Layer 6 of a small transformer language model trained on English Wikipedia (14 layers, counted from 0, width 64).
A neuron's activation on a vector x is SiLU(gate . x) times (in . x), where the dot is the dot product.

Input weights of the MLP neurons that the questions are about. A number n stands for n times 0.0071.
n19 gate: -17 -17 30 -41 28 8 32 -20 53 15 23 -13 -37 -13 -31 -11 -44 -27 20 44 -1 5 -1 -52 -18 -9 -18 -38 -2 10 -32 50 -12 4 39 -36 19 -15 35 0 -34 -45 29 20 -21 -8 -3 8 7 15 23 -24 21 25 -24 -10 24 -26 40 17 8 84 -33 -18
n32 gate: 2 -33 9 -3 9 -31 -3 16 24 4 19 -19 20 -46 21 72 -10 12 -5 -12 9 2 12 14 -11 61 18 -17 35 9 -20 39 25 5 11 -14 16 33 32 -21 -21 10 15 -23 1 -12 -30 -16 -11 25 -20 -59 2 -20 38 77 -46 17 22 -16 0 -26 30 43
n70 gate: -41 -2 -36 -9 -3 -21 -27 4 -27 -31 7 10 28 -19 -54 6 31 36 -27 65 -6 -15 61 13 56 -15 27 28 -19 -9 -67 -70 -26 -2 34 -12 -5 -37 -16 -22 37 16 -8 18 15 -18 -24 6 -3 -24 14 35 5 -20 -57 35 -14 25 29 -33 -17 35 2 -19
n84 gate: 13 -50 -35 4 33 12 -4 16 6 2 27 21 6 -14 17 6 -19 26 28 38 25 -2 18 -34 -4 31 -34 5 6 66 -26 -5 6 3 -22 46 41 3 -39 38 -29 -47 6 28 -2 0 9 35 -2 -13 -32 10 -12 10 -20 -3 -7 57 6 -14 -48 4 25 30
n87 gate: 9 7 -45 1 -5 14 71 0 20 18 4 39 -55 -27 -13 -33 -7 -8 43 -33 -4 9 22 -1 15 54 37 -54 -5 -22 16 2 15 31 2 -21 49 -7 19 -11 8 -45 -4 -6 40 25 -25 -7 8 30 -26 13 -20 17 -7 -33 -26 9 8 -40 1 -26 3 7
n113 gate: 16 -9 13 -23 29 13 -25 12 -12 5 5 1 26 6 29 -43 2 44 8 -33 -8 20 -63 30 11 -9 -2 -11 25 -9 -9 -48 -40 2 -20 17 -17 -22 13 24 37 -44 -18 -2 32 34 -2 3 -13 45 8 24 -19 -42 9 -13 -20 20 15 -11 72 3 4 49
n116 gate: 9 25 11 -11 24 6 43 10 30 73 -10 -39 -35 10 12 -8 -13 29 -22 -22 -19 -34 16 -5 20 70 -14 -4 -17 -27 -30 39 -4 20 13 -35 -21 23 -29 10 -25 30 22 1 24 8 -7 20 -33 -36 15 -7 6 -29 -30 -45 -5 -44 68 11 5 -21 -26 0
n140 gate: -4 28 0 -11 14 -17 -12 28 8 18 -24 12 18 -44 7 -21 -11 -2 -19 -7 11 20 46 61 17 48 18 0 -16 9 0 -15 30 79 11 48 -31 10 -7 17 -4 80 12 -16 -29 3 -19 -6 -42 35 -15 -31 -21 18 -9 6 -20 23 -13 7 -19 1 -40 27
n151 gate: 11 86 9 6 -5 48 15 -12 -10 -40 7 16 16 -21 17 8 -39 -22 -40 2 -5 -15 -64 0 -36 49 -5 -8 28 -26 -1 -26 -19 -7 -5 30 12 -23 -41 -57 19 40 -30 44 69 -1 38 -11 38 31 -22 9 15 19 -12 52 -27 6 11 -6 -33 -31 -15 -60
n154 gate: -25 -23 -20 -17 -2 13 24 -49 6 -26 37 25 13 41 24 21 40 -1 18 -4 -14 -21 28 28 31 6 -28 -22 31 4 -20 -11 -59 -15 -25 -7 3 84 -18 -20 -7 -6 26 27 34 48 -66 62 -23 46 -20 21 1 -7 -4 11 40 -27 -10 -14 19 -47 0 53
n161 gate: -24 -19 13 0 -29 46 12 23 30 4 -34 -50 -44 20 -16 -11 16 31 -32 26 61 1 24 -37 -53 18 33 13 -44 -24 11 12 17 41 2 14 54 -8 -4 48 -9 -23 11 -30 18 4 13 33 38 38 -18 -5 4 -18 -30 -7 -18 -19 -50 4 -64 19 -4 -14
n162 gate: 24 -28 38 6 -17 5 -30 -61 -4 12 29 11 -29 44 -19 22 36 -30 -16 7 -5 -35 2 -15 11 -34 -6 10 -29 37 -49 -3 8 -38 -10 -24 2 56 1 -8 -31 -21 8 26 -58 -19 62 15 -5 16 -9 6 14 10 -23 3 -17 -11 -39 -28 6 24 50 -22
n168 gate: -9 -28 -35 6 15 -7 13 12 -26 36 18 39 -32 -61 40 -12 -85 -65 -19 4 24 25 28 9 -43 -40 -19 5 1 -10 42 9 15 13 -17 17 2 -50 -21 -2 31 -12 -9 -29 -31 8 -42 24 17 28 3 -12 20 6 22 -6 0 23 -11 -43 12 58 -52 -27
n183 gate: 4 -8 35 -51 23 -11 25 7 40 13 47 -41 -2 79 -30 -59 6 -11 -42 -36 20 -30 26 23 -22 19 54 -9 10 -34 2 -14 21 38 6 16 -46 85 6 26 -8 13 -31 -10 1 27 26 41 21 7 22 -5 -7 24 -15 2 -30 2 -14 -29 29 18 7 7
n188 gate: 3 -64 -37 4 5 2 -12 11 4 -7 -39 -27 -16 -64 31 2 1 -46 -33 -26 -36 20 32 -42 62 4 -17 -14 -57 -25 31 -70 17 17 -12 24 -32 42 14 -9 -32 3 23 -32 -1 26 2 31 8 -19 -17 6 22 -50 -2 24 -8 -4 28 23 -19 -28 -13 21
n189 gate: 4 5 26 -23 17 -7 -26 11 9 -27 49 -37 -27 -13 16 -11 -63 43 -18 -6 6 9 13 11 2 -27 -46 -6 39 21 28 55 44 2 22 -5 -19 26 34 -13 3 3 -39 8 1 83 0 35 -5 -32 19 50 -18 -60 -21 10 -55 0 -2 -13 41 18 7 8
n19 in: -2 26 -43 -2 -10 -30 -5 -11 -35 -17 17 8 10 7 0 16 52 8 13 -33 -42 24 -9 53 17 19 19 -13 69 14 24 27 -16 -26 23 -31 -12 4 6 -27 35 5 81 10 -4 -26 -33 -9 26 -2 -36 -57 -36 -22 19 43 16 -49 4 11 7 -52 -11 5
n32 in: 9 -4 16 2 -19 28 16 -5 -41 -43 -1 3 39 14 1 18 4 -7 -14 25 -55 -3 17 -85 -12 8 24 25 -38 0 53 1 -7 16 16 -2 10 -17 -29 -4 -4 -16 -14 0 -40 16 33 7 -26 -39 -16 18 0 12 -3 -3 53 -17 30 -7 5 22 -13 -18
n70 in: -36 -29 -3 -15 -2 -17 -10 -32 -22 -6 -12 -18 75 -15 -13 -21 3 4 24 23 4 -25 -23 24 28 -10 35 26 7 6 -10 19 -13 -6 35 -21 -23 8 -11 -75 -24 8 10 13 -58 4 16 7 59 -4 -18 -37 1 -26 -5 -10 -7 30 -7 6 13 -12 -30 16
n84 in: -41 9 30 -32 30 -25 22 9 -39 -20 -26 9 -2 19 -4 -23 23 -7 32 7 -15 38 -32 1 37 22 22 -38 5 41 5 12 -20 32 46 11 15 -21 3 -25 8 0 35 -59 -13 -19 -35 -19 -27 -35 -16 -32 -30 11 -9 27 14 10 -15 -40 39 -19 1 -1
n87 in: 17 2 54 -2 -41 -16 -24 -19 9 9 20 -34 -9 9 -4 6 9 23 57 -4 18 -41 59 -18 -11 38 24 -12 9 12 21 3 38 -40 37 -5 3 -10 26 0 -6 -20 20 1 2 -3 9 62 27 -24 -27 26 -12 -4 -20 -36 -8 14 -8 -54 -14 15 1 5
n113 in: 22 -34 59 17 26 80 -14 -6 8 -35 21 -47 27 34 30 -10 -29 -1 -2 18 -40 16 -42 19 -40 47 -20 27 23 20 31 -4 12 10 -10 15 -1 22 6 -15 -25 -1 -5 19 -10 7 -1 -6 14 -22 -10 25 -73 -24 -58 -9 48 44 -33 23 11 40 6 14
n116 in: 20 -4 15 -26 -40 26 41 -16 -8 -15 -16 25 31 24 -1 -8 5 -41 -61 -4 -15 -18 12 7 -30 -21 -79 12 3 46 16 23 -16 36 -8 42 16 14 41 -43 9 35 -22 -8 2 -2 2 -50 -54 51 -17 -8 -28 -8 8 13 -10 24 -38 18 14 -26 26 -22
n140 in: 33 -38 21 13 -21 18 -35 -28 -30 33 57 33 -9 12 -4 4 13 -38 5 -77 1 7 -33 -7 -1 -10 29 18 -14 16 33 30 -3 16 -10 -19 0 -1 -38 35 -6 -32 -10 -29 20 -42 31 26 -5 1 12 2 14 38 10 24 -68 -2 -9 2 14 -5 -19 14
n151 in: 20 -12 12 -7 -45 -9 21 -28 -34 25 7 62 -4 -43 -37 7 39 -18 38 -16 13 39 7 33 14 -44 26 -34 21 19 -46 17 -51 2 -17 13 50 -29 -10 -11 -14 23 4 39 0 -12 -3 27 -3 -18 8 -13 -17 17 35 -16 17 -30 -3 -5 19 1 -15 3
n154 in: -3 -53 23 0 -19 12 -14 -12 -48 28 32 26 12 2 36 46 19 0 64 -22 -56 -15 -25 -31 23 41 26 29 -13 44 61 -67 -1 53 -35 -4 15 2 -13 5 -11 15 4 10 -1 -16 11 24 -38 -3 9 -17 51 -5 8 -27 6 -5 4 -52 4 7 -1 34
n161 in: 41 -13 -4 -22 -17 -38 4 3 10 -22 -33 9 30 68 -30 -2 -2 -41 35 52 3 -45 -3 35 8 -9 39 6 -35 -21 19 -3 -12 23 -31 -31 -6 -17 -35 -36 13 18 10 17 -32 -26 5 -7 -39 -8 40 -7 -27 -19 -32 4 1 -13 -52 -12 30 0 -10 20
n162 in: -21 17 -3 -3 -12 37 17 7 -6 -36 22 15 58 26 -9 -29 30 -24 4 -2 28 -33 16 43 -34 -2 -48 5 -21 54 -34 -54 -8 4 -23 -25 12 -27 19 42 -6 7 -16 35 0 38 31 5 -25 15 -46 40 20 3 22 22 33 6 -21 -14 12 -4 0 25
n168 in: -29 14 -11 -18 -5 22 21 -1 -50 17 43 -2 47 16 35 -29 5 30 -10 50 -10 -34 6 -28 11 2 -23 0 10 15 -9 4 27 27 4 -30 7 -1 37 -12 -2 -23 -26 5 3 -11 -42 -19 3 -16 19 2 -54 5 20 -12 12 -8 56 -27 24 19 11 -6
n183 in: -39 -13 37 1 6 -10 7 -41 -50 -39 -1 -5 14 50 19 -43 -5 12 -18 -10 -1 25 -28 30 25 -12 28 -20 -3 -4 -14 -17 -36 4 0 -13 39 -23 17 -13 26 37 32 -43 -31 -40 -13 19 -16 -35 2 -44 36 -5 -5 -78 17 -20 -55 -22 19 44 40 -15
n188 in: -16 -54 -49 -41 -20 3 10 -22 -18 -3 -28 15 -23 11 28 15 -10 -15 51 9 -19 -32 -6 -11 48 -13 -8 -5 -44 27 -27 -11 10 -6 -30 19 0 8 -9 6 -33 -10 -33 11 -6 21 -4 14 2 -38 13 -9 -27 -46 -16 46 -10 8 17 -15 17 -36 -26 54
n189 in: -19 9 -13 49 37 6 25 -33 14 45 14 -12 -14 39 45 -7 -29 -55 7 3 1 -21 -5 -31 -3 -23 -16 -15 13 -26 13 24 62 -59 -9 47 -9 -26 5 -46 -48 1 35 29 -8 -15 13 -9 0 -94 -14 -10 -31 26 -14 -33 -16 11 -35 -42 33 -19 19 -12

Each question shows a token from some text and the vector x that enters the MLP there. A number n stands for n times 0.035.

"at": 37 43 15 39 18 5 24 -16 -15 -15 -7 -3 -8 2 4 17 10 -28 17 -65 24 30 -5 -37 37 -50 -6 -69 -13 -22 -12 -23 29 26 8 11 -8 -10 -8 -26 8 4 -3 -10 0 -52 -8 -54 31 17 -4 18 -23 -7 -3 13 -6 -28 10 10 -13 15 -1 22
Which of these neurons fires most? n151

" T": -7 0 -36 3 42 3 30 -49 -8 14 -46 -7 16 33 6 41 -21 -12 12 -20 20 20 54 -2 -37 17 -7 12 48 23 -4 31 32 14 -37 17 -14 -15 12 -28 27 23 -12 -50 -28 -20 26 -25 26 7 -1 29 5 -2 3 14 17 -2 8 18 -20 7 -24 14
The most active neuron and its activation: n154, at about 0.31

"m": -12 -24 -8 6 12 -20 16 -22 7 5 -22 -22 23 2 -8 -34 15 20 39 -40 14 -6 -11 -51 9 17 -39 15 24 4 44 -21 20 -18 -22 -20 -30 0 42 -9 24 -9 -49 -18 -6 -37 20 -35 23 5 -8 6 18 55 -37 9 22 -37 -5 26 14 -19 -42 3
The three highest activations, in order: n151, n161, n19

" at": 37 13 -45 -14 14 0 4 6 -42 3 -34 9 -10 9 -12 25 -4 53 16 -43 -18 -5 20 -10 -11 21 -15 -16 6 20 -28 19 4 -3 -3 -14 11 15 -17 -31 11 17 -27 -78 -32 -31 19 -39 37 -16 3 19 -33 -18 -9 -28 13 18 14 11 -20 22 -27 24
Which of these neurons fires most? n162

",": 6 18 11 -10 11 -30 -15 -24 -16 20 0 -18 -13 19 -18 11 -8 0 8 -25 -40 65 5 -48 -7 17 -42 -10 20 4 -14 2 39 10 -33 -14 20 30 -1 -45 20 3 -44 -38 -2 -28 27 -16 3 -45 -6 16 -14 29 -4 2 -7 10 -27 30 -36 10 -16 41
Which of these neurons fires most? n189

" J": -18 15 -24 -22 19 3 16 -52 -21 29 -62 5 15 44 -39 35 30 -2 12 -15 25 18 22 0 -14 11 -31 -3 47 11 2 39 36 8 -2 -3 24 -7 4 -38 13 16 -5 -47 -15 -23 8 -34 17 15 -14 19 8 -7 -18 12 0 -18 15 14 -31 22 -31 24
The most active neuron and its activation: n19, at about 0.81

" |": 22 17 -7 11 11 -2 -3 -41 -17 23 -34 2 11 -5 -3 49 2 24 27 -16 22 -12 -15 -12 27 -48 -13 -8 -13 -1 -15 -3 31 -31 -33 -5 -34 22 -26 -62 38 28 -37 -31 -9 -18 3 -17 17 -6 -9 12 28 44 12 -12 15 -2 10 29 -38 8 -8 41
The most active neuron and its activation: n113, at about 0.59

"ro": 34 11 13 26 28 -2 23 -18 -17 6 -31 37 8 25 -18 20 -13 53 -2 -30 -1 43 -1 -38 -9 -26 -3 2 10 19 -20 11 -10 31 6 -55 -23 8 5 -18 15 -27 -52 -10 -20 -44 21 -35 0 10 -21 -11 28 -19 42 38 -14 10 4 18 -44 3 -33 7
The three highest activations, in order: n189, n32, n87

"ts": -3 7 31 19 -9 -33 -18 -46 -22 12 -50 -17 21 26 6 -4 19 24 31 -43 19 8 -3 -15 -33 8 -20 -26 -19 -8 19 8 10 0 -10 15 -25 24 -6 -20 29 -13 -45 -18 -31 -34 -16 -55 -1 -21 9 -6 -5 22 4 9 12 -30 -14 4 -68 19 -7 42
Which two neurons fire most, strongest first? n151, n140

" y": 7 0 -24 -26 4 -1 0 -26 -22 31 -56 11 3 45 -35 28 22 18 7 -21 5 24 0 -3 -3 14 -11 32 24 19 -1 15 52 -10 -20 6 3 -32 0 -25 18 10 -45 -22 9 -39 -2 -27 21 -31 -21 60 0 17 -28 17 -9 -30 -5 33 -31 5 -6 38
Which of these neurons fires most? n183

"or": 38 -5 9 47 9 -30 30 -22 -19 -7 -21 -2 -5 27 11 -3 34 14 8 -53 32 20 -13 -24 -12 -13 -27 -7 -20 6 -5 2 24 16 20 -16 -10 -29 8 -49 29 -16 -19 -43 -40 -32 -14 -8 2 -12 -5 4 34 -17 -10 15 -7 -20 -2 -2 -83 26 -11 48
Which of these neurons fires most? n113

"In": 38 42 -16 33 24 -15 2 -6 -36 3 -8 0 -7 4 -10 -12 6 41 20 -19 -6 2 35 -4 -28 25 -15 -8 14 -3 -29 -23 18 27 -16 17 25 -26 -42 -27 16 10 -11 -54 -26 -61 31 -12 39 6 1 41 -16 12 17 -26 16 -7 -2 44 -29 6 -17 36
The three highest activations, in order: n188, n151, n189

"er": 48 9 4 4 0 -14 11 -4 1 7 -16 -21 4 18 25 -16 16 25 12 -60 12 40 -4 -46 -18 13 -22 -7 -21 21 13 27 38 8 -12 3 -20 6 6 -28 27 -22 -19 -39 -36 -56 -7 -2 1 -37 -2 6 36 -4 -22 14 6 -50 -8 5 -46 37 15 30
The three highest activations, in order: n151, n70, n32

"ure": 22 -31 20 20 -16 -59 -22 -23 -21 9 -44 -17 25 29 -17 16 3 9 -4 -22 32 26 4 -38 -31 -9 1 -25 -14 -2 -6 3 -4 17 3 -49 -8 50 15 -42 11 -2 -26 -46 2 -52 -6 -25 7 -23 -18 29 -2 -1 -20 -4 41 -26 9 3 -18 10 -8 50
Which of these neurons fires most? n32

"n": 7 -10 -5 3 20 -4 -8 -12 -16 17 -43 -9 22 33 7 4 -7 28 6 -29 -23 -3 3 -24 -4 31 -34 21 71 25 39 -8 51 7 -19 -27 -22 -18 -16 -3 41 20 -21 -6 -5 -58 17 -6 38 2 -31 47 -13 8 9 -2 -13 -15 18 20 28 23 -12 38
The most active neuron and its activation: n113, at about 2.4

"v": 13 10 -33 24 4 -29 -9 -30 -37 2 -51 10 32 19 -16 4 57 -14 33 -11 44 15 11 -5 20 -36 -58 34 15 -5 -5 18 8 10 -15 13 -22 46 -20 18 45 10 -18 19 -27 -23 30 -22 2 -31 -2 1 26 28 2 5 52 -12 10 -5 17 35 -33 6
The most active neuron and its activation: n162, at about 1.4

"om": -11 26 -51 -10 -21 -19 1 -25 -28 2 8 -2 10 26 -17 12 36 4 5 -35 -5 34 -12 -23 -4 38 -40 6 -14 7 -12 22 -5 31 -4 -47 16 -14 15 0 79 35 -49 -23 -15 -55 -22 -20 1 -20 -2 -1 3 7 1 16 3 -4 -20 18 -11 2 -22 16
The most active neuron and its activation: n189, at about 0.65

" of": 22 22 19 -24 -2 -22 0 11 -23 25 -17 6 -15 6 -4 30 -15 7 14 -30 28 32 7 -46 -14 5 -35 -3 -3 12 -29 7 6 25 -27 -1 26 30 -33 -33 17 -19 -48 -73 -36 -35 2 -34 17 -24 -16 35 -20 2 -6 -26 25 11 5 10 -26 -3 -13 32
The most active neuron and its activation: n84, at about 1.1

"ed": 22 0 2 -2 -37 -31 -11 8 -50 20 -14 18 5 19 -27 -3 -1 12 14 -19 24 33 26 -4 1 14 -41 -14 -8 -3 6 -14 46 19 4 -10 -12 65 -20 -35 27 -13 -27 -31 12 -34 1 -20 2 -21 -8 41 29 6 30 -23 20 -39 9 -6 -46 44 -15 39
Which of these neurons fires most? n113

"ell": -47 -33 9 20 26 -24 5 -48 -52 3 -1 5 12 25 -5 18 29 28 8 -35 -9 22 29 -11 24 -8 -23 7 15 12 37 -15 32 16 -2 -77 23 -1 2 -16 37 -19 -4 -8 6 -46 -14 -17 29 13 -1 35 20 12 -27 17 37 19 10 -8 6 11 2 41
Which of these neurons fires most? n154

" ": 0 10 -38 -18 27 -26 -29 -8 -20 21 -17 11 1 63 2 5 -7 5 18 -13 17 17 16 -16 -18 11 -22 2 24 44 -14 26 28 16 -25 25 11 37 29 -66 17 -31 -36 -8 -15 -17 11 -20 22 -12 -38 28 -5 3 -8 -2 16 2 21 38 -27 20 -13 20
Which of these neurons fires most? n189

"ent": 8 -7 7 46 -11 -40 20 31 37 1 -7 -23 17 49 -6 8 -6 -1 6 -56 51 16 12 15 -8 -35 -33 10 -11 0 2 -23 11 20 -17 -17 -19 -8 -46 -35 20 -10 -13 -31 6 -3 -22 -33 -8 -31 9 32 -39 20 -13 -3 -8 -40 12 -16 -49 4 -23 46
Which of these neurons fires most? n161

"ist": -22 10 -35 12 -6 -41 18 -52 4 -7 -28 -26 68 -4 21 1 16 11 -11 -37 -17 2 5 -5 -5 21 -17 19 16 19 0 -6 -11 24 -16 -17 -29 27 -39 -20 20 9 7 -45 -18 -47 -5 -5 15 -20 -24 2 -8 -4 -6 2 44 29 -56 -4 23 46 -6 31
Which two neurons fire most, strongest first? n154, n70

".": -10 28 -20 29 -12 -19 0 4 -11 5 6 -32 -1 4 8 10 7 -3 13 -15 -53 21 30 -48 -20 16 -29 3 9 -2 -30 24 57 -3 -33 16 23 58 -10 -36 35 38 -50 -27 -6 -18 16 -6 19 -31 7 22 -5 40 -5 -6 6 -32 -23 32 -29 8 -36 16
Which two neurons fire most, strongest first? n189, n70

"9": 16 7 -26 10 25 -16 0 -48 21 11 -67 6 -4 -7 -7 18 38 11 21 -24 36 -17 -1 2 -3 -46 -34 -4 14 6 -15 -16 16 16 -11 -10 -13 -6 3 -44 45 -8 -14 -9 -5 -18 8 -16 -6 -10 -23 -2 11 28 19 -25 34 -50 1 6 -2 14 -11 68
The most active neuron and its activation: n32, at about 0.29

"in": 24 4 0 12 6 0 7 -4 -52 -12 -29 -19 19 11 -3 8 55 1 44 -17 14 3 13 -45 14 -7 -10 -4 -5 11 -16 -23 22 27 -12 -48 28 -3 15 -20 9 -38 -18 -13 -13 -42 23 -41 17 36 -11 31 12 -4 7 -6 -1 -8 19 20 -4 16 -6 77
Which two neurons fire most, strongest first? n162, n189

" s": -26 13 -29 -6 14 -4 -20 -20 -29 13 -55 -4 -1 48 -34 6 -12 -11 18 -33 -10 38 12 1 -14 35 -14 -12 21 -1 -4 39 10 15 -5 25 2 -13 -13 -31 38 20 -21 -37 -21 -28 14 -20 51 3 -33 45 -2 19 7 28 10 -29 -5 18 -18 10 -13 40
Which of these neurons fires most? n154

"e": 25 15 30 38 -7 -5 -29 13 -11 6 -18 8 13 36 -3 -33 -6 -14 -10 -28 31 19 7 -54 -18 -8 -33 -44 -35 26 5 -7 46 12 -11 -21 8 -11 4 -29 2 -20 -40 -58 15 -42 -28 -33 -11 -34 -31 23 13 -2 -3 2 20 -19 -3 23 -24 4 -28 26
Which of these neurons fires most? n70

"i": 20 29 16 7 20 -17 26 5 -13 18 -6 14 -10 22 -11 11 -12 -10 14 -16 34 16 -26 -39 -13 -18 -38 16 -25 23 -15 17 40 8 -22 -8 -12 -6 39 -26 29 -47 -22 -15 2 -69 -3 -17 -2 -32 -19 15 23 -15 1 17 16 -51 19 16 -63 -16 -1 36
Which of these neurons fires most? n70

"d": 23 -8 -2 -36 -22 28 1 4 -53 1 -19 3 34 43 2 40 25 9 2 -64 30 -16 10 9 -37 -36 -8 -3 24 5 5 -5 54 34 -25 -12 7 18 -9 -20 48 -17 -28 -28 0 -17 -20 -6 21 -45 29 26 2 -5 22 12 34 9 22 -21 -22 20 -19 11
Which of these neurons fires most? n168

"ic": 15 0 14 25 10 -19 -5 2 -2 -21 -16 -27 0 34 11 -23 22 17 6 -11 29 39 -6 -44 -7 3 -21 8 -7 15 26 7 20 -5 14 -54 -36 6 -5 -59 -17 -28 -21 -36 9 -37 -9 -21 -11 -15 -19 8 2 -11 -11 -8 64 -18 15 2 -35 7 -5 65
The most active neuron and its activation: n151, at about 0.48

"6": 21 26 -31 13 23 -5 0 -48 7 14 -61 17 5 1 -23 13 34 12 10 -29 44 -5 4 18 -3 -39 -29 -18 6 13 -32 -22 14 23 -19 24 -9 -24 -15 -44 42 3 -16 -7 -6 -40 6 -4 7 -4 -4 -8 26 12 12 -32 23 -37 1 25 -5 25 -9 54
The three highest activations, in order: n32, n87, n84

" sp": -4 -2 -45 -8 -21 -17 2 0 -18 -11 -55 -11 0 18 -29 20 -13 11 21 -24 -2 20 -3 -14 4 29 -34 -33 55 31 -14 40 9 0 -19 6 -40 5 -4 -3 15 22 -30 -31 -19 -32 31 -1 41 -1 15 65 -10 10 9 -18 39 -5 -15 27 26 20 2 15
Which of these neurons fires most? n154

"ad": 33 1 -36 20 19 -12 23 -49 -54 -24 -38 24 -6 3 -4 39 -8 -21 21 -24 25 12 30 -9 21 -36 -19 -25 27 8 18 12 28 3 -1 0 13 15 -11 -19 27 -21 -46 -5 14 -42 3 9 13 7 12 6 11 -15 -27 -8 32 -1 52 -8 -19 36 15 41
Which two neurons fire most, strongest first? n168, n188

"on": 63 4 2 47 2 -25 -8 -19 3 -19 -1 4 32 1 -20 -1 1 25 -12 -24 0 52 -6 -11 -27 3 -11 -5 14 44 0 2 34 32 -6 -47 22 -11 45 -14 28 19 -17 -14 -16 -54 12 -4 1 -5 10 28 -23 5 -10 12 48 21 14 24 -6 57 -36 43
Which of these neurons fires most? n188

"w": -30 33 -17 -33 4 -3 3 1 -21 9 -18 1 -17 2 -22 20 25 15 41 -22 19 13 32 -8 -32 -50 -31 -14 -7 24 -9 -15 -20 49 5 -31 -44 12 11 -8 16 9 -30 -28 1 -51 21 -39 -9 -28 -24 32 -21 17 15 7 12 7 3 20 55 47 -8 20
Which two neurons fire most, strongest first? n87, n154

"|": 45 38 2 39 39 19 -13 -19 -18 13 -1 -11 7 33 -18 20 6 21 23 -33 -14 -14 -6 -6 5 -14 -2 25 -23 -11 8 35 37 4 0 -6 36 4 -4 -46 14 2 -43 -69 -16 -15 32 8 25 5 -2 38 3 21 -9 -21 3 20 -8 45 -17 21 -27 27
Which of these neurons fires most? n19

"th": -2 4 -7 -27 6 8 13 -19 -22 6 -67 -18 48 8 -2 25 -25 -23 29 -25 16 16 5 -30 -9 -33 6 -25 13 17 48 -15 19 12 -12 -29 -22 2 25 -4 34 -31 -22 -66 13 -36 -22 -21 -17 -45 20 5 -8 2 1 -6 58 -32 4 -24 9 6 -4 24
Which two neurons fire most, strongest first? n168, n188

"2": 29 8 -45 17 22 1 3 -35 5 24 -70 7 -11 -6 -9 27 33 24 21 -23 37 7 9 8 0 -41 -34 -2 16 7 -23 -17 22 16 -28 16 -6 -8 -1 -43 42 2 -13 -12 17 -22 12 -14 -4 -12 -2 -6 18 2 11 -34 35 -44 6 9 14 11 10 57
The most active neuron and its activation: n32, at about 0.46

"h": 34 5 -8 -4 15 -17 35 -30 -11 28 -41 2 28 32 -5 40 -13 4 29 -56 19 33 -24 -22 -15 1 -30 -5 3 -9 33 13 28 8 4 -19 -20 -4 12 -12 29 -5 -33 -24 -4 -77 3 -11 -33 -21 4 -13 18 -42 -18 16 35 -38 -10 3 -8 8 -4 1
Which two neurons fire most, strongest first? n116, n162